Layer 4 of a small transformer language model trained on English Wikipedia (8 layers, counted from 0, width 64).
A neuron adds its activation times its output weights to the MLP's output. To switch it off is to set its activation to zero at one token and run the rest of the model.
A neuron's activation on a vector x is SiLU(gate . x) times (in . x), where the dot is the dot product.

Input weights of the MLP neurons that the questions are about. A number n stands for (n - 128) times 0.0043.
n90 gate: 126, 135, 144, 122, 179, 105, 146, 140, 84, 107, 71, 141, 97, 111, 79, 90, 141, 155, 90, 159, 139, 87, 150, 151, 182, 210, 111, 141, 111, 116, 78, 134, 143, 73, 143, 56, 185, 130, 95, 209, 176, 148, 195, 193, 71, 72, 65, 217, 170, 104, 149, 114, 122, 139, 109, 178, 58, 164, 95, 140, 193, 132, 99, 164
n116 gate: 174, 114, 39, 104, 126, 154, 114, 122, 143, 194, 171, 117, 56, 64, 71, 124, 187, 213, 129, 183, 79, 116, 138, 103, 153, 167, 6, 129, 100, 98, 160, 113, 147, 138, 76, 135, 129, 111, 142, 204, 91, 86, 145, 169, 147, 149, 176, 186, 117, 102, 134, 66, 164, 218, 128, 116, 138, 154, 156, 83, 120, 114, 89, 162
n175 gate: 168, 134, 180, 132, 177, 191, 68, 67, 159, 101, 137, 147, 183, 115, 116, 115, 168, 69, 98, 125, 171, 104, 56, 106, 201, 82, 128, 59, 75, 119, 153, 72, 243, 152, 178, 93, 177, 96, 135, 220, 168, 63, 143, 100, 145, 132, 103, 121, 168, 55, 176, 153, 75, 74, 184, 143, 201, 143, 116, 127, 106, 120, 114, 138
n192 gate: 137, 71, 120, 142, 87, 94, 152, 106, 111, 133, 139, 154, 114, 106, 100, 155, 144, 136, 176, 170, 118, 119, 192, 191, 195, 68, 132, 13, 148, 136, 120, 102, 193, 144, 184, 79, 130, 123, 132, 45, 134, 141, 105, 117, 55, 101, 200, 141, 194, 114, 203, 101, 109, 161, 139, 51, 103, 146, 128, 112, 128, 90, 94, 175
n90 in: 122, 117, 104, 174, 29, 102, 99, 106, 111, 95, 132, 143, 173, 96, 201, 166, 128, 119, 83, 75, 198, 128, 158, 146, 180, 150, 157, 140, 122, 94, 180, 139, 142, 137, 50, 96, 221, 101, 187, 154, 127, 122, 109, 69, 115, 123, 221, 83, 132, 166, 116, 164, 159, 134, 118, 88, 164, 167, 224, 140, 152, 105, 115, 106
n116 in: 130, 70, 103, 154, 135, 169, 123, 106, 98, 123, 124, 118, 90, 92, 120, 104, 104, 168, 127, 186, 134, 68, 121, 67, 168, 148, 74, 96, 134, 137, 176, 98, 73, 128, 73, 166, 139, 153, 137, 126, 232, 87, 89, 80, 116, 154, 107, 154, 129, 175, 146, 89, 183, 168, 183, 112, 113, 120, 136, 183, 200, 97, 104, 192
n175 in: 180, 45, 134, 94, 147, 164, 126, 71, 136, 126, 116, 114, 156, 140, 157, 200, 174, 160, 109, 120, 60, 119, 90, 71, 123, 101, 78, 73, 51, 141, 164, 84, 165, 73, 111, 147, 150, 134, 110, 137, 215, 59, 71, 127, 115, 126, 117, 73, 123, 36, 97, 149, 145, 147, 154, 123, 137, 104, 152, 75, 175, 98, 142, 40
n192 in: 89, 127, 156, 135, 131, 150, 123, 147, 118, 188, 67, 156, 182, 189, 152, 182, 125, 202, 144, 81, 110, 118, 81, 118, 151, 176, 159, 147, 179, 152, 92, 174, 131, 95, 87, 173, 162, 105, 100, 152, 128, 131, 112, 191, 137, 135, 150, 96, 189, 149, 129, 103, 119, 165, 88, 104, 180, 102, 74, 76, 82, 166, 152, 164

Output weights of the MLP neurons that the questions are about. A number n stands for (n - 128) times 0.0018.
n90: 74, 134, 155, 69, 144, 183, 209, 111, 78, 145, 111, 131, 188, 170, 176, 150, 142, 89, 130, 112, 115, 69, 155, 125, 62, 35, 50, 102, 103, 86, 160, 56, 108, 145, 149, 173, 37, 159, 145, 114, 97, 87, 70, 113, 189, 78, 68, 117, 171, 117, 99, 167, 178, 141, 165, 218, 127, 100, 98, 213, 124, 190, 134, 80
n116: 128, 105, 91, 164, 74, 135, 211, 121, 163, 145, 242, 91, 123, 114, 151, 51, 124, 118, 163, 176, 136, 162, 122, 235, 97, 152, 124, 104, 133, 164, 138, 178, 97, 214, 97, 118, 69, 123, 122, 194, 140, 130, 193, 123, 50, 170, 132, 78, 165, 184, 169, 173, 160, 197, 77, 126, 143, 128, 73, 126, 128, 164, 133, 160
n175: 120, 195, 122, 184, 72, 134, 36, 173, 98, 139, 152, 181, 100, 85, 178, 72, 55, 111, 160, 123, 179, 156, 146, 137, 205, 221, 123, 103, 94, 188, 93, 161, 123, 143, 198, 178, 120, 110, 159, 91, 105, 207, 119, 174, 125, 102, 151, 147, 170, 98, 164, 214, 93, 164, 193, 78, 38, 131, 103, 111, 51, 121, 137, 167
n192: 108, 167, 175, 99, 174, 132, 196, 83, 135, 119, 165, 122, 148, 98, 142, 90, 80, 170, 122, 112, 79, 16, 133, 41, 160, 123, 98, 170, 133, 115, 170, 44, 76, 99, 170, 99, 95, 147, 106, 110, 129, 105, 73, 110, 199, 127, 51, 151, 30, 61, 124, 101, 187, 94, 97, 164, 133, 102, 246, 168, 112, 97, 129, 125

Each question names a token from some text and the token that comes next. It shows the vector x that enters the MLP there. A number n stands for (n - 128) times 0.029.

Then comes g, the gradient of the next token's log-probability with respect to the MLP's output, scaled to length 1. A neuron's effect is roughly proportional to its activation times (output weights . g). A number n stands for (n - 128) times 0.0041.

" the", then " R"
x: 93, 174, 46, 131, 140, 142, 94, 107, 123, 120, 125, 154, 174, 98, 130, 123, 212, 126, 148, 99, 116, 113, 125, 88, 110, 122, 195, 94, 111, 156, 177, 119, 100, 172, 113, 151, 155, 144, 119, 113, 100, 178, 160, 102, 91, 119, 110, 126, 116, 85, 121, 107, 172, 116, 115, 99, 121, 149, 138, 95, 134, 140, 164, 116
g: 77, 140, 138, 152, 137, 118, 115, 132, 135, 71, 142, 164, 115, 133, 145, 124, 139, 136, 134, 147, 144, 222, 89, 140, 115, 175, 85, 157, 132, 137, 83, 214, 132, 126, 144, 176, 170, 151, 178, 130, 102, 123, 157, 165, 134, 157, 112, 100, 110, 172, 138, 170, 124, 127, 156, 118, 90, 173, 110, 125, 143, 151, 113, 78
Which neuron, switched off, lowers the next token's probability most? n90

"e", then "i"
x: 104, 149, 153, 183, 167, 72, 102, 129, 141, 79, 159, 132, 103, 113, 106, 134, 226, 73, 129, 104, 119, 137, 90, 153, 93, 118, 123, 127, 161, 136, 148, 135, 61, 95, 120, 161, 88, 147, 126, 163, 107, 109, 99, 119, 143, 124, 129, 113, 81, 90, 101, 162, 152, 155, 142, 131, 159, 151, 129, 131, 150, 191, 100, 146
g: 88, 29, 142, 45, 143, 142, 165, 161, 107, 150, 127, 127, 124, 100, 101, 125, 115, 83, 131, 146, 114, 113, 149, 127, 166, 136, 96, 136, 140, 140, 114, 128, 125, 137, 159, 121, 68, 88, 145, 172, 132, 128, 115, 140, 133, 169, 86, 148, 128, 119, 131, 130, 115, 96, 142, 95, 162, 135, 174, 164, 157, 114, 40, 107
Which neuron, switched off, lowers the next token's probability most? n192

"row", then "ing"
x: 85, 145, 147, 180, 107, 112, 98, 141, 127, 114, 76, 173, 88, 151, 168, 135, 212, 117, 122, 114, 159, 128, 103, 146, 109, 140, 169, 112, 159, 133, 131, 116, 60, 97, 123, 142, 168, 166, 118, 123, 102, 122, 137, 119, 163, 122, 86, 145, 135, 74, 98, 104, 159, 94, 140, 65, 157, 144, 125, 52, 148, 161, 93, 149
g: 119, 60, 159, 96, 112, 159, 115, 114, 135, 166, 149, 146, 162, 106, 136, 175, 110, 149, 169, 66, 170, 127, 97, 89, 128, 165, 115, 101, 112, 129, 124, 136, 84, 104, 150, 101, 117, 80, 118, 98, 120, 156, 128, 166, 129, 158, 148, 170, 107, 138, 29, 122, 66, 167, 130, 95, 127, 133, 100, 110, 114, 104, 108, 128
Which neuron, switched off, lowers the next token's probability most? n192

"ach", then " part"
x: 108, 150, 136, 158, 135, 106, 45, 72, 134, 139, 95, 155, 156, 122, 139, 163, 182, 90, 138, 122, 172, 73, 109, 146, 104, 109, 129, 75, 86, 153, 135, 90, 99, 77, 150, 129, 100, 133, 101, 78, 89, 145, 124, 143, 133, 151, 98, 102, 173, 80, 55, 157, 142, 110, 115, 72, 134, 139, 117, 124, 175, 178, 158, 154
g: 117, 153, 110, 151, 118, 160, 127, 200, 134, 85, 97, 181, 106, 128, 148, 89, 124, 101, 78, 114, 117, 110, 137, 112, 185, 102, 158, 120, 167, 132, 119, 88, 162, 124, 190, 139, 139, 108, 152, 78, 150, 96, 103, 89, 137, 168, 178, 158, 55, 90, 166, 96, 124, 125, 146, 95, 104, 162, 139, 141, 145, 144, 105, 132
Which neuron, switched off, raises the next token's probability most? n116

"inal", then "s"
x: 66, 134, 130, 210, 91, 102, 74, 181, 129, 130, 99, 109, 150, 99, 146, 136, 190, 134, 143, 105, 129, 109, 94, 137, 82, 154, 180, 127, 113, 133, 139, 91, 50, 94, 117, 114, 123, 130, 93, 144, 89, 114, 146, 134, 132, 131, 120, 132, 90, 94, 101, 139, 213, 121, 103, 125, 131, 155, 145, 109, 136, 156, 172, 99
g: 107, 100, 107, 131, 117, 118, 142, 160, 142, 87, 143, 152, 120, 116, 142, 124, 99, 109, 130, 110, 165, 174, 147, 121, 114, 155, 149, 151, 90, 173, 111, 182, 131, 126, 188, 153, 249, 104, 134, 87, 159, 104, 175, 157, 128, 165, 99, 111, 178, 110, 167, 107, 154, 108, 95, 94, 106, 167, 112, 135, 118, 114, 139, 127
Which neuron, switched off, lowers the next token's probability most? n90

"it", then " that"
x: 134, 102, 135, 163, 135, 126, 98, 66, 127, 173, 144, 102, 107, 127, 159, 106, 185, 145, 157, 145, 165, 98, 110, 164, 96, 162, 153, 150, 121, 111, 162, 81, 75, 100, 86, 155, 126, 119, 90, 112, 121, 167, 105, 144, 110, 130, 93, 123, 148, 59, 51, 151, 112, 101, 104, 125, 148, 163, 141, 122, 167, 217, 142, 150
g: 148, 165, 126, 173, 66, 82, 93, 145, 165, 135, 124, 92, 115, 119, 156, 119, 117, 110, 140, 149, 138, 131, 114, 60, 120, 128, 129, 131, 128, 137, 73, 140, 172, 103, 146, 135, 80, 157, 103, 125, 101, 134, 134, 113, 125, 60, 114, 174, 74, 129, 158, 170, 159, 131, 117, 109, 54, 162, 195, 167, 113, 108, 127, 131
Which neuron, switched off, raises the next token's probability most? n175

" or", then " k"
x: 88, 155, 77, 167, 125, 136, 63, 124, 110, 141, 105, 147, 126, 97, 173, 98, 203, 125, 139, 140, 163, 118, 111, 112, 156, 144, 93, 92, 137, 97, 138, 121, 108, 83, 94, 184, 91, 132, 129, 83, 124, 105, 113, 104, 101, 159, 116, 113, 163, 68, 82, 131, 169, 92, 111, 124, 139, 152, 129, 126, 192, 163, 163, 156
g: 152, 147, 175, 61, 118, 87, 112, 139, 144, 97, 146, 123, 91, 154, 91, 125, 167, 119, 114, 187, 151, 109, 148, 64, 140, 144, 176, 147, 90, 93, 153, 132, 106, 100, 114, 139, 120, 97, 84, 114, 137, 156, 99, 122, 146, 139, 169, 184, 96, 135, 110, 112, 142, 166, 92, 112, 97, 104, 149, 125, 115, 192, 169, 183
Which neuron, switched off, raises the next token's probability most? n116

" r", then "ound"
x: 89, 125, 121, 173, 110, 99, 164, 152, 109, 114, 154, 175, 140, 63, 149, 100, 201, 194, 142, 93, 138, 108, 86, 146, 135, 154, 146, 35, 134, 121, 138, 120, 66, 114, 128, 132, 140, 130, 137, 82, 92, 132, 124, 112, 105, 141, 104, 155, 154, 75, 119, 126, 145, 124, 144, 106, 199, 132, 84, 132, 134, 156, 158, 188
g: 70, 102, 135, 120, 134, 192, 134, 125, 121, 120, 158, 98, 145, 119, 155, 112, 116, 177, 154, 106, 134, 107, 69, 133, 122, 84, 138, 76, 108, 104, 115, 162, 81, 128, 173, 63, 149, 120, 130, 148, 113, 88, 166, 155, 145, 125, 124, 95, 118, 173, 93, 184, 161, 134, 130, 118, 91, 160, 174, 129, 131, 150, 186, 81
Which neuron, switched off, lowers the next token's probability most? n192

" or", then " A"
x: 75, 152, 83, 176, 140, 123, 62, 130, 119, 143, 97, 149, 127, 95, 180, 103, 205, 135, 141, 141, 161, 111, 109, 108, 156, 142, 96, 96, 129, 103, 127, 120, 109, 94, 100, 176, 89, 130, 118, 90, 124, 112, 108, 99, 96, 151, 117, 107, 152, 74, 83, 128, 170, 92, 113, 123, 143, 151, 130, 124, 200, 159, 168, 161
g: 149, 136, 141, 132, 157, 157, 127, 144, 93, 68, 108, 188, 184, 139, 124, 137, 156, 125, 83, 140, 141, 151, 134, 140, 141, 151, 130, 155, 98, 120, 110, 184, 144, 159, 108, 133, 188, 193, 118, 105, 130, 116, 137, 119, 140, 125, 74, 119, 103, 75, 118, 210, 126, 148, 96, 125, 96, 102, 58, 111, 126, 171, 113, 101
Which neuron, switched off, raises the next token's probability most? n116

"m", then "p"
x: 70, 135, 145, 183, 164, 91, 71, 91, 131, 93, 114, 131, 112, 113, 140, 142, 169, 112, 89, 178, 130, 144, 61, 125, 121, 117, 124, 84, 78, 76, 157, 143, 68, 105, 100, 124, 127, 126, 134, 86, 97, 101, 163, 85, 143, 122, 64, 107, 157, 100, 85, 140, 139, 102, 171, 110, 159, 154, 190, 108, 121, 143, 89, 157
g: 129, 149, 89, 98, 89, 162, 100, 61, 101, 151, 171, 164, 125, 136, 122, 143, 93, 95, 146, 130, 156, 155, 111, 138, 138, 135, 131, 139, 161, 110, 166, 139, 102, 155, 196, 106, 102, 105, 122, 128, 145, 152, 149, 84, 106, 148, 182, 153, 78, 88, 82, 163, 93, 80, 146, 116, 95, 137, 92, 141, 115, 55, 103, 145
Which neuron, switched off, lowers the next token's probability most? n175

"ish", then " I"
x: 119, 164, 160, 134, 156, 111, 63, 109, 123, 114, 106, 168, 146, 128, 115, 67, 209, 91, 146, 133, 118, 124, 98, 141, 94, 149, 156, 96, 100, 171, 161, 127, 97, 81, 109, 162, 105, 170, 115, 147, 107, 151, 118, 85, 109, 136, 126, 86, 150, 106, 110, 183, 190, 113, 127, 139, 185, 154, 131, 126, 153, 185, 125, 157
g: 179, 178, 126, 134, 152, 131, 82, 106, 167, 122, 106, 175, 177, 87, 176, 110, 128, 122, 94, 102, 82, 148, 136, 150, 109, 116, 134, 143, 85, 115, 140, 157, 125, 127, 125, 129, 169, 141, 117, 98, 144, 113, 147, 173, 158, 132, 116, 124, 85, 163, 82, 123, 134, 192, 192, 190, 97, 161, 83, 129, 134, 124, 168, 85
Which neuron, switched off, lowers the next token's probability most? n175